Layer 2 of a small transformer language model trained on English Wikipedia (11 layers, counted from 0, width 96). Numbers have three digits each and are written without spaces.
In attention head 1, each number of a token's query is one row of weights dot the token's vector x. The head spreads its attention over the tokens so far by the softmax of query dot key.

Query weights of the head. A number n stands for (n - 500) times 0.00053.
q0: 606392489559611322349587450571548447571588373609649551592444570499435472563610438515469599482516445381422408350627555553595614483664651358534481470465472526397600631581433521465482340463411627566599509706451528518449626361526540524588549468409532525345460436566456488588528518559558511467
q1: 547397462654562509465551544518573498494560471502562520621434492513439545414606369599499617595596464435463482449515532516465559478582596441534530492469508486407517550509401487523540451334501536386561442521468465482571454468295466486470519479550362336556530439498467474540462607433543389653
q2: 647504432505480346624531538569448465566589608582515610545644534534542531458499425543546513388544562584497675362654557646456484501564554408493520525585499677369461406561539572649395357562503497583465564445422579616477514446469464413312592509532556511461336436600473465474495540495503562506
q3: 499576394497431494631337522545487500490541511489416470469532455507633489476517580318521493565498501489529464498538515577447533510447541498512520451619486558553469340580489525694487532514449333539563529386390441453511554469551531495497484410497497667578414493495491591435514465472471565435
q4: 522442539530468407487589505601527514479424453648538535465414492522473494537510452664439558399509568405538452484495521343423444632443437487538400453425455497435491721547506508344557464442563522413494499556457582425413386479480352453416504562595367355445589485522392460477540445446546378392
q5: 287519427512529706546319559335543514476408488565595625400405307421379580423397554447584441710500359355554469427621402359389489513345578510437424370461623451490481592524510434619494613459391468493726483560457486477558595445594565534673370309283476367681588676399544572550611404481481641459
q6: 544502580404604579402550533457565398550673700370623574621473457613467508551608419268485481436467637547409439500414414641563564640687626446523601559570596532529438491515429638414686373409384510617608397789321709532652528336518519576303447312342420588418498593644516377631258404622606585400
q7: 521474411553467662560301568427492441546476417644497491389551370318492568305546463466378556752398426323690457495627590393338592542325616560510507328591595414449410517580679471610397729560515353623455628285600273516576509577551472568480403429557662545610435679306468518427636718280377514511
q8: 377516469633490433413552533699360615528747432479610377390546647572516565434737495577352594321647412540566511700399488644565389729563562498392521602467594515619436610410621279356359750250639559470409512285527411565559336484338387509523694607794545297506434709327549366424680708572469208430
q9: 656397290428723581622496585468636562489449620625364489658358254422557558494250691453573477623514561512298457560571673535540583365754581355563533390483363336468587495320395653733411650447598358649742414861414588609618687303337432594699494224301280443539792456581274578685458343401493666485
q10: 471456487478490531530362580440514467504539499459502403434620478433397429570234615563463581638461352415511372330631378524380550510358609642534347491364439605400589433525431660650461528761514524466681416475517351570542414691542628444613448437405494404515408467478684559362453408346522378557
q11: 480804649664441419546472467529282237512507528487560616562641678530393472541749479522433305565615475337716713379483536370647508786573464809844565526531678346424136435607574396558548231504652547452430746297459302448159314595649658391566285561686591712462344428576476434528549641786532397602
q12: 232308445483469488509460466374582474594363591732645296363472474446508497226575444434540502504233356322558312566422475453359261383249323521357617266628388486470773402565548438615564537594431342567578571494491535380618656386447311594579522589403527720493631656513485608676396347397534590536
q13: 397712356616629587451254561436350508721659471452777235387607505559430529297841342411456338638388444254773523645622558618344556665342439726476537382550582509517461644591568411502454600327633341589540656402531548371514549661538692509520642515640575617617482715409605649572447509377636323461
q14: 771286651313465586709630301703525346517351432404208663463546616479516404708359695645452396487605723582513506316402488264698596422644313694815347648498543482472415517457497482598439292764498539327295307646553339571201346553575318465445469545524630635371574219628578502355618534489413403568
q15: 430632738695406362315351415476357245636733475315613405570338513621530456387622468417381552422648277459516326476331575463457641619476506535236537500523474625592373453511708446368527509398370664444453770267524501460567501697431588451575532645610622514566305677432844639218468537543607395471
q16: 504559473501453466601623467603541631525480517538485583368611409394582506653441656426605448495369497479469552514670471540530492556455667510343490419430561431522437510421492552536542544591560364530484456639503517598465483550595447545460407419526541503478461572529595335527597467497524604337
q17: 533526470605533428590453463635569461599558520617497625510440477543523438559514559500578442550579427403468616425595577523654559376599595478481592386537472426417390439599557517607571457543445448554525498515493506647453509524654505549511650533454654534431422512614533441425511490496493571512
q18: 497620528529462518609494469577487380567543521500439467442521512598563465472417620308615395454468468522578556430535588528486537407483519569510563454461516399555526329582537521545539531534498433587534480442434524507503675430565456526457557455462601675538467499506607566483519516465417673493
q19: 432421502448520681446461499390440539492413313475565509387435515465412512587442509456430525582490445371535457573430491439439539527452395584489292452574567390594514582373525399505523676426510512526482569533495495458508386439538536650609420407567424469628631561434401573359639560367505454349
q20: 666575611489621481430652402497510392482510659468541517619527627566476552449488463554513408286496546630348539415357553532574483557532371482539507616463380637478496418484368598419604373556432557531433362562542617623363568503490450501418520556516562621341370404670505413734335428690632444596
q21: 514579608464491387551693529515529441468497573364539603632430522681636423621447579489579535372422579631389477466388491424564428403633319404489470463376532454641534544323429644446557387415422588457529470500565587576402555537450332452484448540541509437499556390775578532545423421505501515500
q22: 397497490614381454526369505641504495636557427524500426316587404436450529387465464429538503620599464354575514645591513472449404627404488450509440587465604438334336479483669410466413513337495538449417543369494501377616486481432434563379632468618454553702475577378507417264610541532276513534
q23: 574460666699360315613653508533249407633594327658445534150609533258400430482590467826282547424565382482841608673552673399532542481428357514534406414445486502489352722550793407474321719633547561367187506145767106656360394778409451342270634712697731402739368483346425302404831858341239478430
q24: 777634653458532454533528434716367407631506358342443601303592579433599453621433514690379353606630649300801611330539674370645355577477428763723332514405568374403322544595617605537371469640619406364483468486610267459284206640631488514332474673624648627674541316528588384353742666590437451453
q25: 791646438325315443615582437697371355370524478401581686511640561404376405603353579615371421663799481517538669236564465387588635514558504623801325563351546371509311495511587600566436376572692570499512483487506118510270360581754593555479327454604731650548320274540428385490733760539334464638
q26: 289262279601655625394384632432672772370392495676685381528504453488511696362458417285553492638315375535335310594526428701251528410365549302248542394648509463293672581375280389450569561455450351597553471660419759353742699182483494496470676388373417383476650625327361609581308345402538577406
q27: 280497322547638516406372575439648711489661475498733489562479417461448700246736363394670508532408460333460471653507425662414420545454563373369620445604495476392510452527428460562642601267444412617606550664334811466766615296291547553536665485465268373584464834323453616657316331448510652498
q28: 491548686357365395374552463414467460522532519226446447492364584698409485495416493372318568392619578563375501541395512471655544547646582530443478511447535505530377495513595480342562605610559584452520523445471563549570340581420522616541505460631544369370564445616526545365537568557551432546
q29: 617613614335601535631384590543382425646326536470601577440595426313444188407582503603581353456590550442639449024653453226693361398253430594736471507566580359653672429640467648724509326627637361489536677241536343605222488685637462424756389660229549733301407437691500576643636555495464749454
q30: 546462367386436475446725388734667660461483497482389571522472605643587524612379466568355377375611553725380595564481347535575478574778537527623485709437372459399514501437382495462600410373480460603456253593618483460535366347507466496423573390576428329370614328545599306444728452562479376602
q31: 351433409631555350456422503435455486635601636571611290489398553591399669341607600293501501565547342338604369615396530640492415661398464550261577439641307428656488433486455496441547628336512513552461658505385663514575466431391509610508574549603499590519630661318571709519269468470501467518

Each question shows a short text with each token's key, already scaled and adjusted for position as the last token sees it. A number n stands for (n - 500) times 0.0017.

Then comes the last token's vector x. A number n stands for (n - 500) times 0.0091.

0 "ed": 626451455503440462471625666465536432516447429594583465496569445497567584426527512497534361583461
1 " their": 611332429529504492527699767409409509457552340650525513587640349540744688461505559622541387473586
2 " w": 483405474504511460563666706427434402526442457459526473442593429546601544386470570572496414599448
3 "ed": 458502479525404462469497527488477439579530407582473530568509488537508540506492494506527360484482
4 "d": 514426460496534523468586588527489377571451450520539507547491488589495514450475574532532502472482
5 "ing": 494538476435532475513677619463521442497409452527498473476555454498607616398573521473489392581418
6 ",": 678760808262723437518731772462488676359456598542568717350395498521744611328515597497424473571510
7 " but": 628607685332653482482708752410455567444540453606616708427534359477791581403434582610507361586552
x: 446537447734518722448422550543275430616669395489552544480485541536701228356613441357363587531597319369642413626528640592411423580399448445373471395407601474419465488361596334486431502408544381496471717188590523411426448549606521438616560556621528537529642705413512587460265500495554338407
Which token does the last token look at most? 1 " their"

0 ")": 628358355521591516517699584558492636490491487494566409486610351464587575377531615586476567503554
1 "\n": 602264224624631783432970608512635570523557454515622330539891277406687694395595641578447554402513
2 "\n": 463387227554640785428961608515628560540561444521660237455909291423683697394593644584446547397514
3 "In": 429552420388606540433696846514318534454564408578426361411561377547799658478468597647519467481612
4 " 2009": 391518379433560622457747613526502595456535518501483369498656295529715618443558570541562480464531
5 " cont": 436519469477578477498677761515401379490447397578464419456568328463643563380457645607637370563600
6 "ribut": 490533543471550533428616701427403429514484517565510524468552406404678586466471569535580342487547
7 "ions": 556569505444580544471650629425512435459465458577520595429617387456589588430505589534613372539524
x: 641591426546566484688451389574644513414452519610496429444561520640342716493626473484349548489559629551512503734454493615590440698410374555352364529444616484342315429664497573272191657413585494559427374658394546593654341540333694525451599470490693516549587488477598517392435659492560430358
Which two tokens does the last token look at most, in order? 3 "In", 5 " cont"

0 " Mah": 511591526534481484440577400400499813459425693494443634571545447487646574628647302384508709487422
1 "m": 545502524496505413503692573556503509468331577450512559477521447520561522406579444423498570542411
2 "ić": 572429456535483468396561353290700855377473766605517541503553467516602561661638234239602612553389
3 " was": 423474353460597608419552728380486721483724227759494368490632353658705650494425521692507574352694
4 " named": 475503418431680579388674694423482535501547490630502431387614356469793615527464555599465470525540
5 " in": 529617506312762538479812846557429509426420461631388457354609403531783636378515560615496374646490
6 " B": 519494490417500399475766598519434549414330630400472409458505501543578581403656465428479524648407
7 "os": 507506479468506461439599541456558550486424536591496501486496498552537566518616421387573454561467
x: 394398448429525309737681325573344502490361652382480337628590686457488481392531486412250496462375561716607427497380624466690725472589437543610307512388360455504517417620582404424349386530478693555419456469482303480425450621429442572425448524639625385502492440556533442405422560504330526572
Which two tokens does the last token look at most, in order? 2 "ić", 0 " Mah"

0 " |": 488446271510599586405906656509551504532482444437674336406657290432593561385527623535521529556491
1 " 0": 614380407570533670493840489560512445585512500435374520603655337539577529395515597515496596429480
2 " |": 362572374536539603463790588593429502559542445357450426405612390485568500398437626589425531467527
3 " 0": 561425362512561666489839492561511451577511504433657399531672346563581541394518592515492597429477
4 " |": 604596456496560606458782585594425504560545446357397534351613403498562506403436624592424532468528
5 " –": 538675566302709608412749673492518587485548545514463481318581388576727623392447586482454514516518
6 " |": 545533631383664626421865620553495502541527451398646663313604374488588570388457632558478541492525
7 " ": 635667477267687647455975659587602415522459452523484444338667314488583629353580609514619506503513
x: 535239584475364447619467708526357549571444335511375468245612543545584481331410626502559551366300607429636500484529535485546495619355587506592550460439411671554611696560595566583403653416620359424495510521312225463710439520680366578518485494502601534596509331385563449506672745335524470435
Which token does the last token look at most, and with what share of its attention? 0 " |", with about 30%

0 "ed": 626451455503440462471625666465536432516447429594583465496569445497567584426527512497534361583461
1 "d": 500487498476537530470648623513563400464376476534527564528525456552490518416544546492558517543455
2 "ing": 495463474469535467505694619432562478443370493541505465479566431463587599410617500449531398652409
3 " d": 414412467428548428511693661501520441476402453558511412466588443464567569395605568503553400563482
4 "ress": 466548572473530455460588572394605470562459467501476502484572394485561574470524533516550436596429
5 ".": 725758730374682494501712733500580404491389412465237577352582371346584545288445625600525363582494
6 " |": 582568699378706598413823641499570423563470403434671688316612355406528563387487679577569463585515
7 " 28": 651632497323635630515848631530502367457422483488423637396625355617651627367545629539517417494427
x: 535549579677577388594301650430522589687530608546391439503573471622505513393593601340449552348374642240615393639567637454602361599492556498386454191557686604499504470654681434593300659543605491502480391547588645602597496555565351532490564544474740404351523501576430659614535625480469473465
Which two tokens does the last token look at most, in order? 6 " |", 7 " 28"

0 "%": 529426405548413609485575641511415590590583416457520502490585396444646507410392517608395430434527
1 " red": 512494481485541479451513572514381505612545442508482540489486527484619527558441515553466419441529
2 "u": 477409479558502480500683490560493356554376514492574479516563486451474507404493572480503446447501
3 "ction": 484435475532475487506582665410490422510499491585566423552567441466672580492482507502573391554577
4 " in": 427593498330696519523753832586396500437409449590386399367584420529749598359500551599475336635488
5 " the": 508622480416572458526650876447365442437467391540442408416529424493708618382477612623506303585571
6 " p": 547632622469562455607635685493419336527427487427491530436505469417556506398447602538521333553500
7 "ension": 507472404490529527477589589447492480525470521504399487479538469503595581543582450471573482512482
x: 658442478345500488583461420543652503330589569298539510696518637494387590449536355524499493380590562708621410524418579432610413713383618406321465462539432520499395530709603542428537596372572420466397522687303535673454610596530553578422727311589561301572417499702435424433548692443450624460
Which token does the last token look at most? 5 " the"

0 "up": 527481500450481429530602502565522453465399570449547445485462527500415455410517501431469596578422
1 " ==": 507451435489595609403740668351497563550484449569525492452619362424712582427477560558604451524550
2 "\n": 467358275515714787401940604405665568541528481488570274445866348410686688428564635522471542484515
3 "The": 429464450404559493451707893435406447448523378578510368437577329505791659341497643668476371509578
4 " st": 430513499423563457500748727541434457493445431517472399460575406539647589402547535570504452536464
5 "ress": 482515512472583472417653582385610540558512458561468540497604370529609602501537483497572498548430
6 " of": 560621589378641429504664790517428496391409460549510580423429507487714594392506546502485370606467
7 " making": 641653486400636546440666770379480448521496433602419479427587338526733617398428582620562411549534
x: 410398392775349589735449569481383561555564410362619548388429599643426403311639515513453561245562520441567561297492599405477312482565577536610604526493525504460468535541479473270479487408694471394469616512512557382665516433553381449724655562735482315527542655538446680438331726490463482449
Which token does the last token look at most, and with what share of its attention? 3 "The", with about 40%

0 " on": 551358383454608561549782803563366439443460411597501488510658343594727594377528600591467369604483
1 " W": 513464496460502401546723636478447490464357561379524524475544518598588562412601506474485530643381
2 "ed": 439536513485418479455536554473505448534486435571518516548489502558508560484551479470527404535443
3 "nes": 575456505507500518451515422467529616500542545519562557595526501556574589603560384436506589443460
4 "day": 459532470402562461526580595471472575436388538469540509542495455521628569444561483482557546576405
5 " even": 520637526393632549474706761412497454548559411587413489387638324468702586489439590568549416510587
6 "ings": 478518491420550497469695616378556493487422511512489534436624387487633617445563510484546446619406
7 " from": 503546597389673475521726827511356403456410456587522574419500445539683626414466585601484367609430
x: 497515525443513663613496775352502510503556465556532710540522541459527638532523626588365611480559472241532404529489573588408431709616684616447335355459838415516353616359630587405359517680601419540551423325500492450360348449623389545400418378643590566535677585435464531461529808509388456596
Which two tokens does the last token look at most, in order? 5 " even", 6 "ings"

0 "ick": 411503528515541467492649606418547529467439532474446515539549474605627574462561441410464641551368
1 " and": 541352337313700506555783770497468628376509495561604300306645369640729636366540564562419551574557
2 " J": 525459474483466453550731525532476582391359613343495531567539502525548568459679473374491570529349
3 "ess": 403471491559427379499607480486574519397368602426509504529529487467510547466632435327513616550344
4 "ica": 447514492481541457447594371360648758329437695523518489473520518521580543598675322306585616603373
5 " and": 572764652252745484521789784494467624370501500551397516269494445614743652374528568556425531580566
6 " The": 605625483399561440465731805485452451380448430521461494424524375481712666361590583559511411522515
7 " Os": 439497517484458428449612522404413696411435640507491470513446534551676571564600340349476525511384
x: 425510698417679442561549540541365496520502358353386515593495409397485172688477413574563399526576500771528463482536481437468442611522514533763426713290655447624448446681659613402451602469401525619515509398563182511382420451433579219448421474421548578430450530485433665473627734538574579556
Which token does the last token look at most? 4 "ica"

0 ".": 794288336450625461518747763484563428469378442470647337270655307387603547278451608592510387604489
1 "\n": 577313266595659758423915628465632515557539421541565358493862268374684677397569639616502493470517
2 "\n": 488408266537674770418927628472632522557544421540612274430885282392686688395573642613491499457515
3 "In": 449557442382620554429663860476321533470572397588425361400552384530801653487438609658537435500617
4 " August": 448568436402609512431758698435524546352446549466427333478624378502754655517615540470526468563455
5 " 2026": 460606402378599683438842619491505613423475597424397406443709279517755668461617543529522495477479
6 ",": 704762748283728471502734804515446678346470592532573701350422488510739599328541605545462471580555
7 " he": 521602581368621534433712765557384619544669352585590658376571390546686582404438625661522439497709
x: 093454557542591453409574463478375280501548291346592419272568518392618585230510442438571479461602385319607564622643537647434538583519441469397585505611459593430475610493583420532424550379563612545478731328499512341669462599656624466538427528497608610406354683475532656538413697600385314483
Which token does the last token look at most, and with what share of its attention? 3 "In", with about 30%

0 "or": 594433456457583462481645660484490405414362432515579435428537473519487518398564538496549500607450
1 "ce": 462523493490508460485616640448508407458453463537517437453519495487581529469523513468529412624501
2 ".": 283550520419639468503717745458552388499387438460683271245603339369602536280434606576524379604505
3 "\n": 435535335456704769400884607442634506570530431545547281354850315395666680401567632593508492486521
4 "\n": 415649374397718779396901610452635513567534431541466328308852330414670693400574635595500498475518
5 "==": 528592509411580604426685736445374489562542351589454508385591401484678585378451630676506385464543
6 " Cast": 445490488534498506417632617365469606453517480550508452533527441566624577560576414445566453541494
7 " ==": 522550556368683646360773749379468509577509401578517515429576414473727618398438602624571421508575
x: 531482504611450487484359507577596551602393546305408583473549645539485664276453484403470298411486494697535545460431624432567534639465435586853523599403365407525618500501487305552301782347484524536659514294422578366559534516491374590419578548687593551622677711513676413397550665563455452461
Which token does the last token look at most, and with what share of its attention? 6 " Cast", with about 20%

0 " Os": 436547512465479476472586488436422686440455647478539505479496548571662536575607338368463561509391
1 "b": 550518482476539498479740522604476506450335649377492591563554543576528531389646423411415672565345
2 "ourn": 542491526508504477446523454416538658398472636448426603537459498491612536534591370418489659562431
3 "es": 413557470419545494408718624470557561490424498546476426450580432514627626398595461446524477596446
4 ",": 501809695254728445514639717450500701349456606541310389215443496534700576352516586496437498577517
5 " T": 541500523452470413531711598562390535443389629377498450442471497515568527428632501457444496575438
6 "il": 537502523544434417523543486498537562456409598462556517485460477508516499527552465329493562502400
7 " De": 523570471451509492459694578509452559478398577489523488473503502567597575454607473398522522623441
x: 455473404405681436613386270514366373356609455414337449551553466390413391369351541726444516434595330349528535365461442383627538444617601526662476483417676598404576576463418509522394601462449464422577518413588105431460472493600570305451524586585433554352547468557556354389634874497540331456
Which token does the last token look at most, and with what share of its attention? 0 " Os", with about 30%

0 " 67": 528415456567460707487768540504526546480513509476302547620704313615667592422538521523428530411451
1 " by": 535421367443609490512660809547360520435506430591663360460616349592815619392433553614408389508491
2 " 20": 604405424481518613566777646589483374433442485504612335541661347607648561355506635535502405491443
3 "31": 422530417400553615517745633595479473482516503476583373451677335652694619366456554569392459389518
4 " dep": 406431386522535477513478679576339444536539350669546429559543440534607548466399590635549345454619
5 "ending": 433454399464539645451600667466484418523499424550546395487614334518656557447405540569489400496521
6 " on": 572639523343667569507692795558356421474482375606503537384541443577706588399466624634443320587499
7 " year": 527593445389565573487627717514406552391527458537533568443588410505720587458519555607531384499513
x: 397539519611640313490668473559490545461455586587564651517658722517683559256632603504596529507637410549534458770562548435429401648503510516624506497666526382436342577552557366294387683330380556537407642562459596737610623479555618424487524482409605373459596520282587504560569676306569591442
Which token does the last token look at most, and with what share of its attention? 6 " on", with about 30%

0 "\n": 645224253696601769437971619503629548547556435523460500628870260378696680391586646591447523417507
1 "\n": 612267225627625776431968620502629547547556435523600353545899271393694688393586647591447523417507
2 "==": 457503389462557613440727724465370517549540356573545412430646374486698591371478618677486426447542
3 "In": 436565443377620536439690839501335541443546429566427370390558376537806651459454588645530461508609
4 "ternational": 488553442457552498408609646383479650395553536582452426434539421517731623586550417515578519575527
5 " career": 485520412449578595422572662489417575516596458564501457458603408572734573483435518613524442549579
6 "==": 588565538362680637399728733397445546516533388592536560364601448524700621395450591672539466509577
7 "\n": 562710555209780811371932665429608563534560442505610688239768435501723738422513652607454531458537
x: 366495431342421409287531388540451381687401511466592429374603533435536455262471507316295374555470579492510526486383505438323479759447339615572416558515576302377595506580252493260461624472663373425463472512576380489510343545561421611424520562555498443429630699326494600591812502494607339462
Which token does the last token look at most? 1 "\n"